Layer 5 of a small transformer language model trained on English Wikipedia (11 layers, counted from 0, width 128). Numbers have three digits each and are written without spaces.
A neuron's activation on a vector x is GELU(gate . x) times (in . x), where the dot is the dot product.

Input weights of the MLP neurons that the questions are about. A number n stands for (n - 500) times 0.0013.
n37 gate: 523429570579555474665191549742367616401508419566416474585515548500683534512246402492496335600360333541328536558754594408353679433230401773473474556786446557236489422545839508504309671614677500402589671574571600577471520533470589650404340652434785511391273492546183397691527485515493578307485481538719544438576500590523618573587663481363530361689605711430536488508329648370400485373403
n44 gate: 537611456589355390385567335542509606523417630556367313597485527304705533562446246632411423586558300399530491648524390515579614512666615427503536437460491445434257476617659393298636497543524370494589556515618461373453560420533553553410397386556491515564509400590337524545408649524476503634442360457404691646567497461314661245412646453666534538552358381491563631399431494467519466368497
n67 gate: 500369354467409412551249567384508718356524600595291617524662685453508339708667541603575631544387642393248571432527516587500539301570671316576422570584556252480500345705454425571496913413676640461519836588496297552534609378639540610667500488310516424543569427596389671484504313481496345539362373602346571492566606492225316698422555681310390734684792351477456586370399550340300464392508
n74 gate: 366404552508811653589467711442257415581131528614530395745772469457378402452589541582496734444543504466419582464572391571469500714430576872480608485452584260336542481260554665559446394425554508535424579714492676376376561223688207534341658661219452485313597629567565348442598309530492531332524328289423379604537433581568362634414453392401449500390468418603227590394396678416635551519416
n127 gate: 627613385276738478637408565575603420615473566582247701417643617469423404535849488682399477372492579294656634566571421485435576586466389680554496462520665519547429439254385411600721531569557449519582541815728616504400591730365421474395511334422366410652401445411448381671715407730444424385658766649492378649334251602481631523642458633720669367581500588649482295631299541479367558447382
n150 gate: 718271616357544675426670346127647413265550568742524467423395206659605616648405474535437584863641443561335484361281362567293599590599443719500619582504351496474302418442322412274488822689620449471614508651599370521396466565173538411686432181544521545368582221322484710434646682625553545442454520329529478223535533521631508550554571607546600532442405683435469456617735403522470676721304
n157 gate: 470478523553599439576220335525473518366283545840532554384478478426353515347457462442374593448653568543525448370408473707544471489529461270377493287653605231440692435533406445507257599507362671580632387475340572608479712514478388496470454586745526586587572523604504376580291500468692829690335604485543523796450742500634400422485408571286573592478583515301293508669451318386452570644369
n169 gate: 592698201282408367555427566543682533603500560493393653538474518537611383384373397802674422511646565665609597500504580652376428590442454214437406406552410611470553540598429397360660592592409582456557479399529496680461303418522455731358783500493712718442295470485414578529577537461443638570618396606378664654306617562399650500720680519400482429669538430618790381551319725248377670486605
n180 gate: 433606487439552358430491404312384723633287407331589401368450659550358309665319279149538479289210578342632524470581638811305545423413266490597706578594619584432621381475487533571364617487454483587565400761273545564496418803606564710775316545480286431665629856251459480648442525592730525492504598496557177304360379430593541487479562555458708352479504546156614618379543614478365609525555
n187 gate: 573304880509422363513567432250303739266649698373364240613637816487402551560399597580483710667454508760664456376739364594597500330206562403466504596526691777517685203395495500581429585517441513614620598595492678746590343270621318566767365454451207409643522718436479537475453397615381458695415454593629604569469360600401690598669415647628403422636369428232616536241665424536444500479509
n222 gate: 570560339735504513474364227351719479492565632613412723247648517426343608808350563664330811364474377711616389750534267517453410627406609733382722551204456278620429594513482617717569504456444548612572799614581504341533741450453487546482379619324291395414800585693462374410435368609626602465526352733470500624806535487698808365681535580544336429798478431500581686756389377500368774423628
n229 gate: 517577432478548597471396438776500337562388576464432782483517646450558623437480431691404417688319569657337547379364700254627553649586760594441956435513496421855604370529570537500422355380262609599347484625296331160210509380540403520341711302648568588414402470270484668390322559576512549145678439570492531879474562345588476467451529618566661456628440566468512500442301618540316417524365
n275 gate: 383670398493548648332478514517394332563415601462596448594728566624436278522500327574251432493447448648409604643455365632454653490283435666754709218453612528634325653493639422585511511237430658482514493528476528406422547661538478425583493434733602627388558733468369613720482493633335444652419472500455549529504295570561524728542475493365493374549307352400537644426641593473234468556659
n37 in: 709522598439394411504492686489436576459496600521585464608423432738544638277514519638518710441722564685417545500461402489369374618464394554422442500697556449754475381651710566350355643302623467485407612628673432493525504436368534549537507461528729326547587631267592412467361607398373529412511272566661415336581453644548536448558474388291631201748605089461486339679470646359556353575578
n44 in: 539564457500494411345445454464495560535579553595498429618465513329577515487494480603551478440463511443526541571473430432472577519407513425509625474511547559507422564474658391419619498533435336600468483506498472411475500418596368616436527470473545485491455339560313511431522608458466397591467502515523637565452489562401487397409613480610480448511385535447416589478350551463679439423573
n67 in: 446540288402529362507306554447493350355507586611490357617636520541723503517613584741649524483376685684470411636464559497443487451597634612691593427510455578627497779583565530436664588639774640460369775484570530490426746363447817432606419523608604608460465528459493516613473514299490563581422493372299582424486450324544536459500298524351396513446556473376456511756562511475596595616400
n74 in: 655524688593790603452470447544324352485382306567704524400684508370647391554360639372606508438508845401536531443217563255440524275332571486348648755376285415591630197656440533516404524431649409609421407642636547611667454316508475602385286234547592354331575246685358441564508549613437432310435429686619642392500540216225385586294617690529557566621450504461485449561226406626327606436413
n127 in: 590533585418439668171652571500260356546440610341420574282541551455354567572795411520421591402489467547607549466413461432563614522400601449591389588454584324336623124655285478245448485586385492519522407504762646428565442247562248384549385529489627427737612342394515486252444473406409640414706401235449595641705422625455453669578418519451433496526689552326496418350416488420466447588241
n150 in: 291576601602816552403462394464601359542565330484350528387492564271537634459299559530237549599532580464323392521579277372330669492484445584496633536413537737538674745516478557553472516123411599338464523472581408143590420389848446567695312576697492536346635588583492705444545757335753460113524540484428552662509716484674735619443553487557553575500479549504339585614655741286459402660275
n157 in: 390504372500489335403303530415368679588458477853482660546231500477413406324608406563405431363609559702731390470624372648313507489470595539569589596684727568408551548500512617485272572504605496286522301563198662393580500555533554380500438526646213357646255237569559533388624466587628552519357666451419604446540436697618610534432613485496553417609593511164528571323458818435424583555331
n169 in: 441523244536399364488374368416584631344340393433233535635500451496402612520519411525285414457879736523373489551549376508423366731485436664590534225548357407587481515596562702547535535465731461365670481614546553824593456534207484470331616371444476587315460572362470613492477378590417630446558633438344529239676430354472322383500632341465593414399116628443482240574639697666299496336385
n180 in: 445435548374417546615549484443649650398278413624451481325461477512430399294704464406653417583512008462338699567655633378771745527658553593283465466544409465647394512673745324336388625610492354287519444523500500500713420919424488466476429573474420424539605508457667523485368543417383462554590519714199479492537655496464432661690516560711446478407456395534361410258624299658397367642528
n187 in: 582148317645255738576455553500450457334644315528667557328447472428495323476439694510418694539471608654798473355203441365486481402576329549461439613700524567422574509580541294442206562712657266271449220617633215334339638690519255190505569298287431612381782520238505551798548597130556368352653580653561256700329572878432645780495347622110333707500643452449797390514417455603315351580432
n222 in: 666489322566609372545496590507395455310699588623449326404481485575500238691493742824439587489623412551730575754449419561567567628266380466584652537534489500646478248511372571515686609436507477440482835698467445531558260544533542337736453371435203493463597365641416438645553397406624530616534313609566675400429549430538617568474462577364459663609330537569676390489192690484565266408580
n229 in: 557531511407307469440299411476526651583411598655738658424339357621361518283405323332453389421511416673581550612341037687610395413458638585640475409460620368362593651584739482282486422414496522592594449427402649511541577572308435455496486409441376476507353763464434665454681388339328553372646410567709406634676511454590365539433617482414461473518434539445480552728365568527612579559362
n275 in: 466538500709537487365187474252412589684406509566512475360431546633487538430162496676414349474338399458479508833380663565695917538453392549314323319469788663535620310496509204414572509319415317594404656617365354335496429326647404442617364483446355388606703408513729343682603409686367306778410713585554568242468709627422442401777261434345376566654434453421609527367447626340296332651522

Each question shows a token from some text and the vector x that enters the MLP there. A number n stands for (n - 500) times 0.0087.

"9": 429630320475557516408396506479631532619504531555385669584338528394490511619398506636490592397483451548600417649512252475547559567468463659632423387561415534499556262468539490666463403534560629545471359536600466599534371661684540527518319570401639406641282280669566567346617723577601475715725526561503560615433528476620412577547495430572509430614719532621374467711549654506599565620370
The three highest activations, in order: n127, n222, n157

" family": 541543429618416466426347695292568540485409459346547512527369521280502657397514410540698435286579386586523528495355294596521582499557392684455371444528533504638469428385489304488339760468485538534447652478371456537465357823628601511504528501414555476575340485629568533548328928678491565599666595314543537515609474556478490548416550407454577440581534471500498506606444562659498383504476
Which two neurons fire most, strongest first? n180, n37

" bomb": 663521372665530511619231520558604677430489556428651557509230562381390455179472661446561567499541412576456668533427485333534519558605478618570463543549373536416462404470559411537331507488443657394481460493589710467619609343449606595443474436546564506721607490634612337582613641450605651687490518497585432359777610611511477402488518418444656410511408430561414520564475590663634353537549
Which two neurons fire most, strongest first? n37, n157

" was": 358652483664574420581243544345536601491555521476481655382617424409459498473361484487589616496625457577563566557490385616644357542582461637571586401388386393430541322459413499545403539624492838505473422420547461508464426462523813407596508463618588659698402437611597510460387474536562412463661696455515573437349647558336365554493333449476516584581508351374420437483455674643551525606606
The most active neuron and its activation: n157, at about 6.1

" two": 542527441496411597398505558424663691617540497426428622518471580439377613581575491455537576420504577585687295507292441446525333522386520662612518497405411496445631341370568538533410666388528506640423437246618543502552423552434780512408542511537537667546389369522440360720528816348512552459432520462658626454608518453559514459595460225596605579548552474570461616561375532653388322541482
Which two neurons fire most, strongest first? n180, n37

"oc": 564589506396538418376491478451647449531386557271683432570524397391520575426362610341519440435647599386352370696629511472562325494498522391774424554487463596426495448420656571472446471514669600344454448504589539609391542602425488366746490517383690422446596392681543507415244406643428515439598595620478670453555391611312663561441483504727570649338581496370503561566357611674594458619460
Which two neurons fire most, strongest first? n275, n187

"la": 599588508500465757445392696376735540297451576591514405507647613416448491553313472492602543485597459595396394436452478376670462416386279696551670385310520626638522323355556488460480513481640645477428557468460471553488409507531463413584443528475602384488542403682706505438441454379661535564666629524488288376642474530433540506375533527543532555367376476434420364559413500586700485705684
The neuron with the highest activation: n222

" by": 469659576626365555370375494507527629432569405459515560539690566520342431485382623547474506530618419651627488357538439492609495488537482702561424379434465490450562512478473578603415432582522556562441442511525576397682341652609816500587423497292675569562348594608724501581513504472521631506687711464408312320409390484402555482669469463663521629466503480460487425383419593554631501624548
The most active neuron and its activation: n180, at about 2.8

",": 507707608593434481509417461349565559512580543455610664487437426436445350546477524521453557483601434543481604268446571401615331505516541739605420478523490594427434398336404590547286514642582663561399503445371482467498424580588614348644528601419630419695456629521658528339541563507563502630702767328438500515255499395494390608466446374678610468441713510539441529367430528720598575576577
The neuron with the highest activation: n180

" in": 538597504668462412482414542513430500365648478470506596556660431366408362378414530581509713582546488462478501351553337529674419603510455585581332376472462537365384401473537479504327494642573612651606606395482513468569331509584846431735398349500588450477346448633581633528570616477584412459661620512480519355420378671481620536543505607595499500533509464385411212424345638610597469602453
Which two neurons fire most, strongest first? n187, n37

" ": 490517375486630478481427571545449516475605475376412433457448589398558466512252574453469770479468580594454299327386553547646400560251363714528508373511541489390579510454596232585429446540519611386296520417585552372488421488460653402579442410612622496549381552610596511432535444566438535630458592476335635380462311518611477530503524402452482414143745500226519312459479469517558348531345
The neuron with the highest activation: n275

"ation": 531419451486347582399428520427658544559691412435521369591498576379499492466566510351526360459497256435405486601511242399535422490502632658616420458512272549681609332453514498685449515366528384351445608469456350458478491473575588342687550379388654594515551230587624484432341617481544526360586432372621614421490433592532410661489280291395598563473516504474392517532329549535703487359834
The neuron with the highest activation: n229

"ive": 482634405609359825308371510485500456412609480495469600599559787358426468579470572473645496386592519556488309604544366383649481456406390602591374342442474642630505192556523567628304540505453581416485543419502477549374474575518640328640604518623687456521564414593600594407412490470613417526643748385579470463501447687353624478572453345566639379431513396527535476528420474524687423359712
The neuron with the highest activation: n275

"ba": 579643505375642576361451701355587566464629543574469555701707717580557517420410614472631472442590503473384402511438500415477462558441419745608559521451550634618497406455606493475451544363445483561397489379593487540626424450502507397596395473342618606466664565558554415490377424439566419679847629554515317348474441403601543499516576451432460473237504399347604695535509534667613566621648
The neuron with the highest activation: n275

" of": 438690420578350676340492447555684608442644391347470481511637614453493478470457560514591551531528436471625372252474349560587295463361538610517485418421291372535544544642494646396617460369469508701587427434504455493557466552500762323527531676359580463710476330610492656597650765339490469555480609400385686486490402492407509444536401424576363545458541569678491555568443593648543387637410
The three highest activations, in order: n44, n275, n169

"0": 528597440476599539403396450343656472582540452420384772627279367386507570528435493545500594380510407546653302580422317427499581607529422640621443399563415468559436375544663478549483339491422679470498419435602408565497368593712583541540415564319623396684341307636578535422508724594583366742601614491498685577498534339611392566482464340582525562551646441665446497706539628451596521609382
The neuron with the highest activation: n44

" that": 393665409612378529492377640429614626399519436603549597512538453406493492465505399514443387439512380682564503253379482489513518589472381727586498514417544545465444421483515642588413303526494560396297528527511442363518579538500848505559537464383603476645395463661679647626515545567554422591547476397650525452464451543442369574457427326670375472462452595353357273523376484548589510513623
The neuron with the highest activation: n150

" This": 302622376479510493360467547452529612604561498438566610601521410430330566391363462445472410415581513631532478394476526435623445596606332734601455529422449525515494157479571576573344236519416424399436457444518528432527455463346752536216588344517554535542409523613529483681521565709429342456647681239554433553381405486497430583516546488599637517523644527633424355563318527552603513389496
Which two neurons fire most, strongest first? n229, n74

"A": 577528394370497503368399575443623546619547598436496666561452463495660457521359613328408714410476381542436457715484340506523384631646522642455531456344479569477481401523625475401494569595427507600524597457481540442613384563572625508705540489497633434500527529514524502311366338498561481534648801569542735368611358412368525464512418604475487464362594449486617561708570762688790282480580
The most active neuron and its activation: n222, at about 4.2

" it": 368516453491459351479374648502537580542651418416574577572711419345568500320374383486536478469659543636486406157586640397646473537447417602480439480417312433413523148360614649577381298557449406411399464535579543467540456442444623662393557358501592557526374415506521365423557681548493360622555706353787552517402559452503233548482416311577528537574531644572444320504443469692480429365568
The neuron with the highest activation: n74

"cker": 667537466459288380433445407533663666512550443356518483547325656529547615414569614374484611322564552523501480602455430423585445477464507771558473565596588794749434352282613548613360668374514445393525592590590545557440484569465379474524469365420631571453558372575497323411602565427565416636524416547494606517457447463576531491502371625433498508480379412534425557477425649724709375582487
The neuron with the highest activation: n187

"is": 417487277506453436269475459594611442472603723411649471596617533410373378314441595574507451411693453585534488566636393467571585401492436618637564411490595698615498262616508615537443434309674704546388522431609542614367273536497491417691396517402633451419571566638730525245388537514551611519622598618555624501590522526463432653527535571415427428484607437372552414524440577686658607589732
The neuron with the highest activation: n222

"er": 644615384317372490430471530468589457282476376493627684440409595511393609482606505423546467415592412435596388531598464386593377339419448590396522451371418788532703355309518610411251428419561581529415474395591427609630525549579628286621540506562623487460691417594668486389423516265456401625592578559336489451539616449536451477517518448543645604383403254770518660559419670483617378512690
The neuron with the highest activation: n157

"ed": 544468561596489537523394485487573524443607456382635520606587674349455348533368609451581565518613508545544426474491346400594372445383347570627451443455469439630554235519460642552348624394554668487207623402544522635468357544681585368717616314373625575709458513575570556373292757339610459558544580413675539542388539624493462625462252389520471645527504314525417662523446460675642338506741
The neuron with the highest activation: n187

" a": 450599423457458447453432566489419647597485570513586630487555457383341652597277646436510498483551593539442307330431328563472349535412373671528456363367473460431602319505551429420373217647466592535496402339562517415490337551527805492330430396551533517583561616604631447540582680504498603467617696237574401363452496570402501508498563510575533732528618403384584546493375538640613454614550
The neuron with the highest activation: n157

"==": 436614402635261370454346575360528606347704556573433379453485556289360347520360745552403503477537406709558490400419361546458368581609445606619613550530447535494584407706430431460313430622486650460487495534624422433625358508396474411619405380360637502441444541523671440519471671529564405648431772533513640392458330464392462418570462433573483506501638327468384285416462520577819403508660
The neuron with the highest activation: n187

" to": 540653483664394652423427617580486552426540344517488623529657575479371495412337531596486462478534488624438431287486487504524387464534506669568372454410502452515422476530510549556417360495503550499446454551580629604581349598504956487689581497419571598657436588585720502501537577392558374571545593482538404339368362558374544521522476497585510592562501391410471329582372624524546491616573
The most active neuron and its activation: n169, at about 0.15

"\n": 470750490639579413418408531463480488427582566507467520551603379412382521619411650574455542391584428697571277395457644496632244500594375765604557443609440457430747382586440598468323249564516540369536516527606477402532377439549475410506495555432595432315453612400630568587509590398417512646639717578311429386422440456548454568550614460657509476516740364553388370585379485578710500439475
The neuron with the highest activation: n222

" likely": 574494517536508742587443643315593519524412443523489392602457571412275532459201466590437440535670420626433445608482498538536407628496457713519562396342476411537364282485441645609337500419477712422327601536546381567425480606535554475655439406358661447665341311613719612597406699535599444530579615488674502503307550540334296516372385516422633525360384616755498619518379466569468508435491
The three highest activations, in order: n74, n275, n150

"aka": 519501620333457602254386552451672612486597502461599327569385664346637466475410477418371476460648381368463390734389528549628551488552438744557545546496473574665398539494711460395539561426498387506463460474467665617431322539606472537610620458379696648570749473581452574441535454411466385565572381423493642467584524524529481414443395654431485353581444504444506677422337577676605495412628
The neuron with the highest activation: n44

" pay": 741529499660265567468269487609555580505478510503555700543431450338425513507414609568570549471579453241336584469556557414562593535542396672539295493429466479489457436589457502665155269488513461337461455499483571522391584573357661604284667519447663591466405565617673413567549615401428525557562570567633499491482543450297544613477463401448541428408658459351416756639460617531557374688417
The neuron with the highest activation: n37

"ide": 557544478638453608379397674448669496634534591554493473673400453482428556447616508324505474401484297434477488666432262362512465526506418581646508426531468620682530383569609410669436518459507562325443606428577589598430338564457584450650513450322657547482715309691585449418367394521588484471415687402580587344709469720499578476498439516536528590303513454314466438571324589622854368542707
Which two neurons fire most, strongest first? n222, n74

"s": 524445309506488487420509651471638461394645606353503603515522554474591532327424470520509726465620457613532438556473423367515504518448659663540611644405490405607439457331497414630491567551568430415385485415609510495451401578607674422515509634586589615685400347711486486420416503555530537609610683527576667443469352672583334561470527469521363542441411419397403424617450589943515415511413
The neuron with the highest activation: n222

" his": 383563470509388429540493523588611536532665499289654543544518507403263675484200437545504443499657553535533351345458423589573346613453340640535509351500424509675616305564431565433352390513371344419350286480619559506426359482468773368531486355387534672581475453567632325461715603447440531515551600439485500466402420563571456530410484447541527401486633447696354563540417578620618524708491
The neuron with the highest activation: n169

" until": 355599528602356509468368617523592695293528547419532388531678448387427368363221546576370492481351443636599499408465505534404403632590364641486486417316510538593395444581557576605347480657397591534574494601657446488491332412520804629566505385410645586586388378465564567565559633374589450514495493566479323479418563549479427523537426495683504614448566537560453297284414608557505452621505
The neuron with the highest activation: n187

"ly": 584576436607387727380417589345637517666690631392480356557495576483450497360356515582592511472586415449484465389417279320366390466453351739590482491382480597519636324568508528606528635556488628411348548597524442631503379658641490429543575431448671359552506428582527607372472378632546450473580583629546561415344335676358410469363496455333518465496579370444541439446465533642595360487635
Which two neurons fire most, strongest first? n187, n275

"-": 553634398519502407495468623421530522526580709532569569444355486417442499634290453563417698400579628516570327465498502550435296592387487696397503457387506562617448385377604502471636595589574632537382448491575654569420367422467685488693535701611636506548478470607611637549310655411445528664468789470227494460674188527551577571420500469435515525436447456434424581448550522618673333473342
The most active neuron and its activation: n222, at about 1.1

"'": 358633457636578511462409440567668538432642654505405491375483670328671465354165519599510511323537511450487298392481317512533549519358592626452590587494524623538629426467484392410535551537408356419418485435586541521450393335466660440499532469666664467577600405486493612303664417488401462582475660304541662543597309534653397550489442614512479429495442338380371539546358573690854500544338
Which two neurons fire most, strongest first? n44, n150

"l": 604565433353371726494452701552656587293429421529655643557530484612306560530484486403760435375539510336578400415481672587783352470404538641313595528464456517426570417425661585537361529619518705387656432524588293487275385477550461434371530563587538461565479482567642424484486617433371418519606744600475567428550485520644430546357549642440554490502624451548371561581370487490659316580437
The neuron with the highest activation: n229

"bi": 583411418540529445428416618418546635544685568631594510562674694593616604355407568374689425379642567727362331542415544551647459397578477659480571544558412607561468441411654457459495638429583599461469409548669383637492590623532567416588590469410664429415704643583566384526517428445730435663708581592490457447553374527503409604538479565457559486395460472238621472610475472700730516595669
The neuron with the highest activation: n187